Layer 2 of a small transformer language model trained on English Wikipedia (9 layers, counted from 0, width 96).
A neuron's activation on a vector x is GELU(weights . x + bias), where the dot is the dot product.
The model reads these tokens: "78" " |" " 37" "+" "39" "+" "39" "=" "11" "5" " |" "\n" "|" " Will" "y" " &" " Charlotte" " |" " 3" " |" " 6" " |"

The vector x that enters this layer's MLP at each token. A number n stands for (n - 500) times 0.006.
0 "78": 201,636,514,424,506,288,423,401,586,369,466,823,659,613,780,644,684,871,447,292,440,389,298,718,474,621,441,595,340,422,139,359,537,481,490,711,326,411,241,354,442,858,490,264,722,434,515,454,478,465,642,360,792,437,255,658,801,270,665,570,458,458,523,761,317,565,441,496,496,159,368,535,675,414,449,508,448,631,554,669,455,724,509,703,761,470,233,221,533,385,470,619,490,416,497,471
1 " |": 275,552,499,535,494,339,485,455,584,349,451,842,617,574,711,665,646,828,485,292,339,385,385,742,406,600,494,582,413,368,51,363,527,475,495,671,371,336,134,323,468,825,473,346,655,509,566,381,459,526,755,346,797,371,280,675,821,206,679,565,416,502,576,687,435,575,459,563,470,125,284,455,698,439,427,635,411,470,677,665,419,743,464,737,707,470,350,329,491,320,474,571,425,459,547,551
2 " 37": 307,603,470,476,517,276,423,447,472,351,490,792,586,503,684,663,744,846,462,246,371,359,300,598,388,681,423,611,460,305,112,327,561,479,472,737,325,398,245,261,498,900,399,346,582,454,584,414,407,459,746,440,851,457,257,656,887,161,711,498,470,617,535,690,513,576,422,398,522,221,366,509,648,452,455,509,479,581,660,641,478,723,475,582,759,359,371,214,569,389,388,548,565,511,596,530
3 "+": 261,547,465,540,463,348,451,422,473,365,531,788,596,531,713,692,692,901,435,275,377,375,277,702,424,585,491,484,453,370,142,281,456,555,470,886,300,307,326,292,512,813,468,418,643,506,576,390,522,549,782,500,855,477,262,648,752,163,674,570,465,504,572,722,462,483,527,479,409,83,308,536,557,427,385,646,462,579,565,707,419,731,406,642,715,369,402,305,579,334,367,542,445,511,501,559
4 "39": 339,502,517,537,542,294,403,420,533,379,443,764,620,524,722,600,724,888,416,351,325,375,331,579,497,655,414,534,523,392,84,285,526,507,465,704,290,538,311,269,541,913,422,369,591,401,612,510,478,356,655,307,868,452,268,654,822,171,695,535,408,522,613,752,498,593,477,462,413,26,357,495,646,426,453,543,392,609,545,574,485,673,574,655,781,410,396,305,511,283,490,593,518,574,522,498
5 "+": 261,523,466,531,463,348,456,429,482,359,545,787,589,528,701,690,712,906,427,283,366,383,277,708,425,579,501,478,455,373,141,282,439,560,478,893,307,304,328,296,519,816,464,429,632,505,582,387,496,554,785,487,855,483,253,641,744,155,681,564,464,507,574,719,469,481,533,478,412,79,311,530,548,439,392,657,456,585,558,699,428,729,412,643,710,363,403,319,570,334,366,540,439,507,518,560
6 "39": 341,484,517,534,540,287,404,429,536,374,457,761,614,526,713,604,741,891,414,357,324,381,334,577,492,653,422,530,528,395,87,291,513,508,479,702,285,535,314,269,540,915,427,373,585,400,616,509,467,351,653,294,869,451,259,648,818,165,706,522,413,529,607,746,506,594,483,466,414,23,368,497,641,434,456,551,392,614,542,564,492,673,577,654,779,406,391,313,508,279,491,592,515,568,532,497
7 "=": 258,448,433,502,527,375,465,502,539,340,512,844,681,613,728,645,859,850,383,336,368,279,370,717,502,674,622,530,494,389,110,279,455,479,464,714,356,368,179,293,500,952,425,414,682,560,636,414,369,527,716,388,762,384,358,664,669,256,566,561,412,468,583,629,478,524,500,552,547,134,313,535,571,416,352,633,481,610,617,609,493,695,389,697,717,301,294,291,560,298,409,479,412,533,520,498
8 "11": 317,647,494,509,571,297,412,448,456,323,491,837,614,465,645,611,741,892,377,276,372,402,318,579,389,691,469,448,478,390,89,255,497,537,553,746,296,469,415,255,456,883,444,387,537,450,566,460,453,457,669,296,902,443,267,594,759,172,697,547,452,554,567,735,452,582,524,485,389,77,342,560,568,438,470,603,382,654,624,610,496,766,473,619,774,404,385,336,522,288,508,569,521,536,533,517
9 "5": 288,564,413,541,511,340,396,421,474,302,535,756,652,503,725,608,809,804,368,316,314,399,338,640,399,566,484,510,400,419,88,223,560,389,564,768,302,446,385,305,484,856,428,396,542,508,527,435,415,500,680,306,872,456,274,649,817,98,765,492,419,583,551,699,473,625,488,551,410,76,340,569,591,456,503,560,416,582,587,621,497,674,461,607,752,403,461,309,594,272,456,553,595,551,643,549
10 " |": 274,485,469,545,465,329,496,507,612,335,494,825,587,571,659,669,720,810,463,328,317,407,404,730,388,604,533,539,434,379,55,349,445,483,548,698,361,350,150,327,470,803,457,391,625,515,597,373,395,524,773,291,814,368,293,646,818,155,720,519,394,537,574,675,484,567,497,586,484,92,274,446,651,480,444,674,382,464,678,629,423,741,460,710,674,434,376,391,475,321,482,558,418,471,613,594
11 "\n": 307,532,412,561,498,316,462,525,634,282,576,776,554,669,692,688,807,826,457,331,452,203,408,769,428,591,545,523,359,285,42,374,442,473,486,669,341,392,262,401,408,823,486,315,608,432,625,459,416,430,772,316,757,488,238,683,624,128,692,566,372,567,564,642,508,552,543,516,525,143,317,499,665,524,496,660,436,568,654,648,476,753,423,681,711,433,277,389,596,312,414,539,409,519,440,468
12 "|": 257,417,432,535,527,310,377,521,532,350,582,780,588,645,661,680,778,815,525,334,325,330,393,653,520,631,528,519,447,349,61,289,506,468,499,736,348,415,168,490,500,796,408,384,536,467,622,373,415,490,729,234,894,395,315,610,754,189,719,541,337,596,543,719,470,594,545,572,529,80,321,436,641,464,410,665,341,426,671,612,402,680,436,684,741,445,463,383,521,281,462,530,502,511,549,557
13 " Will": 365,472,438,562,471,254,429,582,607,351,540,720,639,662,564,566,896,819,473,426,359,393,383,595,295,680,568,432,400,430,54,308,490,548,441,706,370,455,255,446,523,797,540,443,387,533,675,520,454,504,627,354,837,460,106,705,673,290,793,554,289,611,719,568,607,414,425,544,435,72,319,509,689,363,465,553,514,547,709,560,422,569,452,710,801,339,296,336,508,296,399,576,493,438,456,627
14 "y": 371,480,505,577,498,333,449,435,453,343,527,789,609,540,645,617,860,901,400,336,451,392,342,774,482,632,573,469,474,374,143,257,621,522,433,869,416,432,265,307,442,756,440,461,534,598,605,359,321,423,635,369,814,416,153,616,691,176,672,567,343,571,584,678,605,579,458,590,315,31,266,552,614,548,413,567,400,657,649,578,390,548,378,581,822,416,370,370,520,327,529,549,456,489,551,605
15 " &": 258,402,405,514,517,346,488,514,574,326,523,765,592,601,561,717,842,791,394,307,317,435,346,765,344,635,548,493,544,386,120,267,490,512,531,881,431,441,210,419,490,810,421,397,552,528,598,472,471,492,717,330,782,397,174,731,708,264,625,541,322,599,598,518,541,526,548,580,314,185,228,467,669,502,451,605,365,670,716,609,367,597,442,714,864,345,424,351,501,289,343,531,481,532,557,424
16 " Charlotte": 296,562,403,546,433,343,522,547,472,375,548,806,547,598,585,628,878,866,452,466,432,477,394,616,291,711,528,402,502,421,119,326,486,561,491,816,410,392,300,380,487,764,380,353,430,384,620,350,490,391,656,335,879,448,214,713,699,260,702,426,359,553,625,624,577,558,477,357,481,32,337,493,614,474,472,588,564,611,644,624,437,590,403,668,914,316,256,372,482,299,420,520,586,426,514,644
17 " |": 268,458,446,563,454,320,485,532,618,319,546,804,560,541,603,688,777,799,451,364,353,421,429,722,380,604,516,486,443,366,61,349,445,518,573,692,369,345,135,323,458,763,432,408,602,512,604,399,407,510,748,240,839,391,308,636,789,126,744,522,355,563,578,647,548,568,518,615,462,99,307,453,624,480,446,706,366,481,703,559,453,727,449,701,689,404,393,411,485,280,478,550,432,484,644,609
18 " 3": 243,433,420,504,398,284,430,520,474,353,609,758,575,463,600,629,869,849,341,319,380,368,373,634,282,716,463,498,505,447,144,292,578,499,532,705,310,368,227,328,436,781,457,431,522,501,642,460,424,446,692,375,869,440,182,671,717,68,769,501,435,577,525,684,530,588,566,508,460,193,390,461,682,528,525,638,402,601,645,643,512,651,441,565,738,307,451,284,656,290,358,526,574,513,708,517
19 " |": 276,456,439,567,460,323,482,541,621,319,553,803,553,544,597,695,785,792,456,373,357,425,434,716,381,606,514,471,439,362,71,343,446,522,576,691,377,349,135,324,449,755,429,407,606,513,614,399,407,510,744,238,843,382,308,637,779,122,748,525,352,561,576,651,564,574,520,619,461,91,306,446,627,482,446,712,361,484,705,548,454,718,444,695,690,395,401,412,482,277,474,543,435,482,647,607
20 " 6": 292,461,465,546,499,254,453,474,501,382,591,711,577,441,632,673,908,848,353,350,388,387,345,630,265,697,534,436,447,443,108,236,567,516,537,697,257,399,250,281,431,773,429,395,505,486,580,430,445,452,708,338,839,447,202,649,696,102,808,534,446,620,487,669,555,618,547,470,503,206,417,493,650,500,499,656,347,625,693,585,482,655,457,549,754,352,465,297,629,306,358,536,577,482,714,505
21 " |": 283,455,431,572,469,319,480,548,625,320,559,801,549,545,595,697,792,785,454,384,361,425,442,718,379,605,513,456,437,359,82,339,444,524,581,691,381,344,136,322,437,746,425,404,611,513,618,401,408,512,741,238,849,375,306,638,772,123,750,526,350,561,569,653,579,581,526,621,463,86,306,441,625,483,447,715,355,486,707,538,452,717,437,685,690,393,408,414,478,276,470,538,436,483,650,610

Each question shows the input weights of one neuron of the MLP. A number n stands for (n - 500) times 0.0041.

n283 (bias -0.004): 275,500,605,510,451,234,493,366,425,497,500,680,630,493,497,456,291,615,380,547,500,634,613,579,416,448,481,699,335,757,745,558,647,483,504,693,452,535,420,544,604,407,319,475,370,600,338,315,537,494,506,417,528,623,737,463,524,364,674,551,520,511,754,406,545,466,561,524,344,452,496,387,443,653,470,497,584,379,503,384,497,554,401,425,535,417,481,702,352,437,506,352,621,616,512,406
On which token does it fire most, and how strongly? 9 "5", at about 2

n235 (bias -0.030): 594,432,439,435,592,408,606,526,588,615,609,644,376,307,534,291,257,517,581,277,379,477,380,234,493,493,381,689,602,608,576,641,517,587,378,524,503,421,242,469,490,463,470,461,497,603,348,390,692,539,513,465,468,387,462,497,745,417,422,634,560,514,569,523,478,590,552,669,657,327,245,536,557,628,560,414,520,376,572,493,538,593,696,356,465,462,526,500,448,521,469,316,530,523,244,419
It fires most on token 1 " |"

n281 (bias -0.013): 463,425,325,558,326,360,441,500,471,472,427,429,503,485,511,585,579,482,673,536,509,459,408,420,474,434,560,556,602,314,485,476,539,521,444,380,549,355,592,512,474,538,628,491,555,577,592,628,479,600,509,364,494,494,587,602,621,484,324,479,550,287,642,369,594,390,336,467,491,825,575,607,670,528,553,509,500,480,630,544,645,383,420,269,621,401,529,413,534,432,519,641,634,569,591,623
It fires most on token 2 " 37"

n297 (bias -0.003): 414,463,523,446,397,698,438,436,593,699,318,437,441,578,494,382,332,224,442,400,517,535,647,476,510,535,532,342,617,397,565,395,576,474,500,412,385,537,444,480,289,457,503,269,554,280,517,558,533,487,658,619,483,398,552,460,696,489,487,571,601,645,612,540,654,232,548,453,316,484,444,636,599,664,421,574,410,413,455,441,589,601,579,618,696,685,500,510,720,466,454,599,464,392,690,543
It fires most on token 1 " |"

n49 (bias 0.009): 542,535,333,398,676,516,438,743,373,558,427,453,605,385,489,627,378,586,715,431,297,482,503,401,388,431,602,429,557,438,595,414,509,602,510,519,587,585,466,692,702,602,603,563,598,410,417,321,478,365,443,331,520,553,367,456,438,640,464,503,491,420,746,344,488,468,560,625,633,411,569,467,469,512,525,614,469,363,455,602,465,413,434,532,591,565,584,556,439,325,576,481,644,344,381,331
On which two tokens does it fire most, strongest first? 12 "|", 13 " Will"

n265 (bias 0.019): 547,529,529,382,707,523,412,393,550,604,544,545,510,563,562,552,632,418,388,325,397,579,529,533,597,656,546,480,422,430,371,362,497,375,557,536,649,479,722,640,310,468,406,548,425,337,632,299,558,404,540,552,359,449,522,500,674,497,500,566,564,473,494,551,515,407,475,374,465,405,795,378,571,371,621,566,671,434,375,458,671,315,583,566,460,483,562,471,596,764,317,610,724,500,527,584
It fires most on token 2 " 37"

n145 (bias 0.013): 313,644,440,576,542,510,627,412,446,658,332,757,345,596,566,652,524,430,446,710,438,552,651,458,494,518,413,370,544,642,381,373,596,463,397,506,560,526,488,431,494,377,450,368,427,340,593,576,609,428,545,583,598,441,612,437,565,613,539,459,445,420,558,522,631,484,626,572,447,601,687,464,425,307,327,459,578,491,527,611,503,357,357,456,481,403,688,603,513,519,326,583,576,416,367,715
It fires most on token 16 " Charlotte"

n331 (bias -0.032): 697,480,380,497,343,503,528,593,551,503,513,539,252,497,424,503,497,616,545,470,398,384,510,372,325,299,633,651,397,555,481,524,372,608,598,392,601,648,516,470,379,663,381,469,510,396,466,544,497,522,431,616,531,618,448,536,411,658,506,601,227,430,455,480,694,490,307,645,565,522,472,896,434,497,621,510,520,295,506,595,494,362,673,500,637,633,406,705,453,524,408,551,487,494,408,543
It fires most on token 13 " Will"

n293 (bias -0.022): 473,477,336,530,426,588,517,635,567,706,328,536,487,537,421,534,393,685,404,394,367,368,388,500,494,519,630,493,667,239,733,710,375,602,377,439,494,419,546,637,455,526,570,405,591,507,245,324,686,348,595,462,307,595,347,317,627,560,656,561,484,726,468,513,421,442,481,636,470,449,441,395,434,525,572,611,410,545,439,572,330,434,620,611,359,503,443,483,463,562,497,445,681,548,663,490
It fires most on token 10 " |"

n24 (bias -0.015): 480,416,611,711,447,513,439,588,303,530,528,522,538,351,539,421,421,497,450,565,448,446,449,517,681,366,559,560,474,343,658,434,629,551,475,331,531,406,407,591,619,621,410,462,346,618,470,493,519,676,457,641,756,807,496,451,456,438,460,672,302,428,497,378,688,536,621,370,385,472,558,418,442,500,724,411,552,440,625,615,455,540,534,411,614,356,543,510,675,584,287,520,582,515,389,600
On which token does it fire most, and how strongly? 18 " 3", at about 1.1

n166 (bias -0.003): 497,711,429,534,571,385,626,591,393,645,533,437,434,626,491,293,250,405,577,574,487,380,295,319,535,455,516,406,651,528,536,738,493,487,456,572,407,388,361,463,706,411,547,412,497,480,418,684,530,417,538,405,576,371,571,651,597,404,490,732,451,276,532,712,538,698,539,443,457,440,412,690,490,560,566,659,480,574,574,526,444,424,733,456,385,531,455,510,486,320,450,507,634,293,469,343
On which two tokens does it fire most, strongest first? 4 "39", 6 "39"

n92 (bias 0.011): 515,424,326,726,537,536,616,611,599,693,591,349,558,548,406,580,477,448,480,579,497,571,460,509,492,494,447,579,544,346,594,318,451,575,340,557,494,481,535,521,664,650,465,636,447,535,509,414,491,626,450,298,442,619,546,585,494,469,579,491,503,388,358,439,428,446,334,289,410,497,580,749,395,578,512,613,406,474,641,584,378,492,416,485,500,615,539,289,482,512,573,443,357,531,400,591
On which two tokens does it fire most, strongest first? 5 "+", 3 "+"

n362 (bias -0.029): 493,386,698,464,455,380,519,185,331,463,608,624,443,343,471,428,403,528,645,325,575,559,645,526,555,352,421,378,525,526,330,460,678,571,434,555,695,597,518,522,376,546,386,462,381,528,460,569,735,568,520,416,329,571,436,536,441,511,291,547,609,379,569,528,422,580,596,557,475,480,582,444,468,388,789,359,568,535,669,260,583,677,698,322,700,415,469,539,562,282,669,522,643,289,427,464
On which two tokens does it fire most, strongest first? 8 "11", 4 "39"

n301 (bias 0.008): 430,486,609,466,644,582,570,444,490,287,516,450,664,410,404,589,425,480,591,564,686,451,470,493,767,344,287,528,429,507,507,276,480,510,555,694,646,418,473,480,487,250,419,571,517,533,766,486,426,313,615,494,402,326,451,257,434,396,409,552,427,231,533,587,413,662,425,341,610,641,496,628,443,497,350,651,480,441,510,624,478,513,571,359,553,476,468,476,500,322,513,587,546,400,360,311
It fires most on token 14 "y"

n109 (bias -0.004): 607,536,605,461,609,407,429,382,514,399,599,471,612,821,535,398,390,483,491,375,390,523,620,658,491,489,594,482,598,567,543,394,624,573,815,436,563,475,550,643,549,400,426,560,344,661,458,334,565,418,590,382,577,485,271,464,389,595,417,518,450,500,422,376,539,637,420,536,550,514,537,428,506,452,523,608,657,351,523,644,406,508,469,407,540,445,565,390,467,353,519,530,422,523,459,284
On which two tokens does it fire most, strongest first? 15 " &", 12 "|"

n135 (bias -0.026): 434,687,598,357,422,405,497,458,552,707,402,407,616,568,479,442,552,215,393,641,654,181,569,555,510,529,462,334,614,510,568,411,537,593,515,510,340,366,553,507,623,470,370,624,534,550,548,418,597,538,475,611,483,655,373,771,417,660,584,469,451,436,218,360,541,531,702,510,616,500,426,521,550,478,655,503,393,416,558,593,469,576,459,483,448,369,439,430,442,331,494,727,383,490,670,376
On which token does it fire most, and how strongly? 20 " 6", at about 0.61

n129 (bias 0.009): 354,414,386,509,482,344,679,559,565,342,464,396,567,415,531,512,375,467,571,399,617,557,421,409,370,402,506,614,518,633,670,397,512,564,490,538,506,377,524,574,497,618,656,626,382,458,635,528,503,503,605,372,634,527,569,737,535,650,485,541,612,598,470,625,480,415,385,518,579,462,506,497,311,547,515,323,393,705,432,376,480,535,409,375,401,402,722,629,556,237,551,418,677,553,545,482
It fires most on token 18 " 3"

n174 (bias -0.029): 301,390,642,506,584,497,479,439,492,357,413,434,540,491,587,515,556,565,494,471,537,587,563,414,592,517,517,697,616,479,287,673,494,523,535,636,353,387,491,581,453,600,402,488,412,557,565,600,552,390,511,331,332,566,707,546,404,561,542,565,415,607,472,451,448,518,375,361,409,728,427,546,336,500,434,497,546,444,556,406,621,283,577,562,533,411,459,454,621,566,425,541,331,412,596,431
It fires most on token 7 "="

n148 (bias -0.026): 477,297,672,480,397,379,604,226,491,331,447,577,500,536,350,578,662,516,512,558,407,597,659,516,546,215,528,680,332,583,406,569,522,446,598,530,660,485,596,652,519,624,561,463,477,557,526,556,609,411,399,524,567,618,540,564,487,527,472,651,633,449,506,602,442,352,429,619,332,540,716,382,267,491,475,438,375,425,447,497,548,567,383,396,724,503,525,500,730,570,384,454,531,479,414,600
Its three highest activations, in order, are on tokens 9 "5", 5 "+", 0 "78"

n123 (bias -0.002): 659,487,525,481,485,286,543,454,628,581,789,456,540,664,454,541,417,432,530,273,717,521,289,442,564,357,506,513,532,441,653,535,544,394,710,719,515,453,547,497,536,466,509,330,545,550,381,356,557,581,533,518,369,537,317,478,474,550,494,564,308,500,534,453,518,497,539,535,441,497,253,543,688,625,652,583,657,457,421,680,436,464,539,513,588,438,488,799,416,536,468,442,564,533,468,575
Its three highest activations, in order, are on tokens 15 " &", 14 "y", 11 "\n"

n131 (bias -0.009): 429,513,462,640,388,452,601,321,400,393,610,509,441,567,583,449,500,604,639,575,600,558,460,571,579,591,539,536,415,558,485,615,512,447,558,468,473,447,298,563,715,355,575,510,379,494,269,474,347,557,429,577,327,574,381,544,461,433,714,484,593,553,376,416,485,455,485,444,581,357,477,655,500,565,283,494,353,549,274,621,599,479,623,646,471,639,652,632,497,552,549,529,531,356,769,441
It fires most on token 20 " 6"

n180 (bias -0.033): 389,456,509,568,325,364,491,348,421,539,517,584,431,654,468,541,446,677,534,497,462,540,305,479,478,565,442,482,439,473,404,367,526,442,516,464,634,424,393,591,511,397,555,482,347,589,548,524,523,486,494,690,627,543,774,439,485,636,575,720,526,447,342,410,417,426,601,369,247,464,476,656,387,266,463,497,503,514,576,494,497,494,494,397,437,593,669,436,509,620,441,560,551,581,392,535
It fires most on token 3 "+"

n44 (bias -0.013): 460,467,630,570,517,497,562,378,390,414,564,476,479,598,582,406,422,398,624,398,712,625,535,616,402,494,500,704,581,537,375,485,417,565,516,573,503,467,678,452,388,524,572,418,527,432,729,476,330,394,557,254,450,636,416,650,423,758,388,378,379,446,607,482,611,313,618,533,470,477,516,481,589,506,450,542,596,486,342,482,453,534,429,385,568,540,643,614,418,370,500,626,547,471,666,464
Its three highest activations, in order, are on tokens 16 " Charlotte", 15 " &", 14 "y"

n233 (bias 0.013): 398,385,371,549,296,639,413,404,457,421,550,478,680,435,468,403,478,553,528,487,663,519,620,294,568,343,534,497,561,556,553,379,754,576,486,565,528,539,497,477,519,348,353,334,484,434,595,461,439,448,403,373,314,630,525,436,728,459,635,670,478,442,481,684,445,533,528,519,683,412,668,682,341,370,424,403,564,364,485,544,711,457,460,487,580,576,543,365,601,391,619,713,397,399,485,522
On which token does it fire most, and how strongly? 9 "5", at about 1.6

n310 (bias 0.012): 525,573,632,531,444,519,481,479,574,424,548,549,624,459,508,472,527,246,653,463,656,292,470,688,577,453,380,478,589,557,586,435,546,340,620,487,661,486,385,494,582,419,698,494,596,449,537,475,515,503,430,667,500,409,421,488,528,350,406,500,461,623,497,697,465,638,394,503,446,384,513,378,345,462,409,401,314,518,453,579,619,224,483,450,662,506,442,497,544,803,525,550,610,398,551,537
On which token does it fire most, and how strongly? 14 "y", at about 1.8

n211 (bias -0.010): 642,314,497,519,447,577,682,435,571,639,393,530,406,534,564,624,515,374,376,424,540,450,783,463,438,385,436,706,479,639,595,366,561,518,273,584,570,631,661,353,376,506,329,497,590,621,488,512,494,657,584,442,411,527,380,366,595,432,391,584,392,497,488,545,459,666,582,476,557,425,420,600,597,607,729,559,552,462,435,364,398,654,325,435,567,487,515,384,522,487,480,616,476,474,477,448
On which token does it fire most, and how strongly? 14 "y", at about 1.3

n195 (bias -0.006): 551,450,650,484,461,418,345,347,335,545,570,660,417,554,435,509,530,576,626,568,643,506,408,294,587,246,479,465,568,545,548,585,620,503,649,716,381,598,401,494,359,509,420,500,494,681,592,551,475,278,630,462,287,488,542,484,619,533,646,323,634,619,413,552,574,411,539,407,567,556,402,604,423,535,580,541,612,371,560,460,457,612,689,519,597,481,601,556,421,526,405,634,449,527,314,503
It fires most on token 2 " 37"

n241 (bias -0.001): 360,477,493,540,569,638,243,550,403,473,655,548,551,193,476,474,538,319,462,373,584,519,446,520,484,694,683,678,474,456,532,543,423,628,550,437,348,527,477,529,472,564,545,295,264,366,401,609,435,642,279,656,513,522,496,506,450,424,310,408,401,593,400,551,472,629,528,494,462,534,619,691,568,432,689,658,629,484,378,631,419,475,447,414,638,624,540,445,364,497,422,414,440,432,512,672
It fires most on token 18 " 3"

n215 (bias 0.014): 709,517,497,406,370,549,228,334,460,355,560,490,544,384,440,531,530,524,199,469,548,533,541,493,427,351,618,639,400,326,620,388,490,565,417,472,711,586,401,438,576,619,380,449,417,585,402,479,534,500,464,448,496,463,427,390,440,507,447,581,466,682,557,224,601,707,474,527,551,428,392,478,462,646,619,653,668,377,192,690,513,542,615,315,760,489,615,600,521,610,627,475,664,533,452,558
It fires most on token 14 "y"

n25 (bias 0.006): 301,542,479,403,405,452,717,597,625,565,459,555,563,497,425,433,482,428,424,513,566,523,479,338,548,614,457,388,526,552,408,543,558,429,439,338,467,574,390,473,523,424,592,645,374,677,433,527,442,487,595,520,558,552,592,532,459,455,594,422,557,447,500,492,578,624,604,183,437,538,478,619,571,613,521,551,590,577,658,505,463,497,417,527,366,470,404,458,427,424,356,508,539,487,478,387
On which two tokens does it fire most, strongest first? 18 " 3", 20 " 6"

n244 (bias -0.002): 433,276,562,482,568,452,475,600,594,311,353,512,520,530,578,592,503,566,389,423,456,637,485,678,526,625,494,445,497,607,566,584,368,488,423,349,466,376,611,432,491,570,532,463,327,570,464,698,424,534,436,439,515,590,757,252,598,525,540,524,483,650,523,494,452,590,562,438,381,660,519,426,477,416,317,437,468,457,557,582,637,382,416,575,549,543,598,447,404,430,623,563,371,424,731,515
Its three highest activations, in order, are on tokens 17 " |", 19 " |", 21 " |"

n77 (bias -0.026): 650,343,642,255,348,725,492,470,382,563,410,310,496,574,580,388,649,541,854,477,393,325,436,516,401,493,573,500,450,595,634,391,652,235,508,735,408,614,390,642,599,421,706,371,508,609,566,508,580,416,631,280,488,432,376,435,587,720,526,516,429,463,297,534,750,445,430,538,594,493,468,287,523,558,564,368,336,548,305,640,546,682,376,306,651,689,529,420,473,587,419,575,422,402,422,271
On which token does it fire most, and how strongly? 12 "|", at about 1.3

n176 (bias -0.009): 505,434,517,443,443,486,507,561,593,558,491,337,593,478,468,488,532,461,507,481,362,493,461,385,419,557,475,519,535,517,441,584,360,384,592,618,543,423,710,571,493,454,437,448,545,523,546,579,554,426,509,456,578,426,739,509,534,440,505,651,507,480,457,696,418,450,477,606,514,542,480,480,505,467,584,438,446,461,453,630,430,373,628,603,634,422,581,441,577,495,385,461,514,634,578,516
It fires most on token 9 "5"

n23 (bias -0.027): 413,454,387,333,402,429,463,466,561,536,606,403,386,461,619,589,609,339,273,275,574,500,642,450,618,402,436,384,634,558,606,661,524,632,515,572,419,654,437,267,375,687,689,570,564,583,504,461,661,564,363,473,402,479,508,553,547,507,517,589,359,563,435,517,430,471,493,679,382,657,404,482,392,680,542,429,500,344,466,458,572,550,430,536,751,623,513,412,625,391,702,648,712,423,140,391
On which token does it fire most, and how strongly? 0 "78", at about 1.3

n334 (bias -0.034): 621,331,430,526,355,453,442,569,538,498,457,534,548,533,445,465,406,387,571,447,514,496,543,502,447,533,509,581,433,612,415,498,367,450,545,573,414,558,555,458,391,618,604,534,519,427,542,528,585,502,498,572,510,598,399,410,751,615,591,467,434,439,458,525,502,601,476,634,493,467,394,510,310,566,495,556,456,393,493,635,530,399,467,453,579,581,544,472,578,586,489,479,639,460,551,509
On which token does it fire most, and how strongly? 9 "5", at about 2.6

n207 (bias -0.013): 319,478,636,545,549,621,405,479,491,422,552,559,478,404,580,487,463,488,618,638,453,442,596,545,494,612,581,393,566,523,485,398,500,317,613,449,500,532,593,301,185,488,528,662,335,481,384,631,538,437,518,473,539,556,637,302,419,517,373,538,531,563,369,572,259,458,524,462,277,595,296,520,584,479,748,716,375,342,576,528,564,548,542,529,448,481,443,469,612,425,451,552,476,434,262,525
It fires most on token 8 "11"

n161 (bias 0.003): 678,412,276,410,316,629,425,481,427,487,711,578,620,563,518,718,335,321,525,513,595,506,619,470,557,220,413,483,529,595,468,503,636,626,611,657,384,598,461,441,446,664,493,562,593,545,527,390,405,425,438,497,493,607,269,529,493,719,528,470,397,379,535,678,568,289,553,392,280,556,483,493,536,519,568,523,340,456,506,539,476,606,335,361,568,757,460,503,353,497,367,503,583,528,560,474
It fires most on token 14 "y"

n217 (bias 0.000): 586,434,503,685,532,814,500,457,273,371,611,459,491,482,456,612,486,596,434,461,494,436,685,378,661,489,349,503,467,445,425,357,536,583,581,613,591,447,556,524,388,497,503,415,512,509,521,376,542,588,446,517,546,485,347,518,519,614,434,470,333,266,604,728,545,369,486,482,406,695,484,462,491,339,515,557,705,491,408,367,611,560,486,539,568,568,611,488,616,500,472,491,532,392,437,676
On which token does it fire most, and how strongly? 3 "+", at about 1.1

n292 (bias -0.000): 368,503,472,649,444,624,305,541,497,513,479,549,485,356,416,546,565,629,441,512,607,539,431,494,538,583,360,452,230,528,634,534,543,570,564,691,609,534,576,469,556,751,350,636,292,600,544,559,485,430,660,494,338,567,414,546,345,422,565,478,425,289,447,555,494,422,515,423,449,567,654,410,363,474,494,475,534,316,485,700,551,576,485,500,332,424,669,570,538,427,647,613,557,573,415,668
On which token does it fire most, and how strongly? 5 "+", at about 1.9

n45 (bias -0.016): 482,451,678,602,523,679,341,591,463,382,503,369,558,479,624,388,618,334,604,503,296,409,380,504,734,443,576,554,646,550,372,479,590,551,689,532,603,623,634,573,376,548,521,496,672,271,401,472,379,546,533,336,493,606,283,507,482,677,503,518,388,493,477,679,484,380,566,566,544,595,780,409,404,493,298,437,545,446,260,514,596,609,368,475,637,292,596,469,259,471,397,489,537,407,702,628
It fires most on token 12 "|"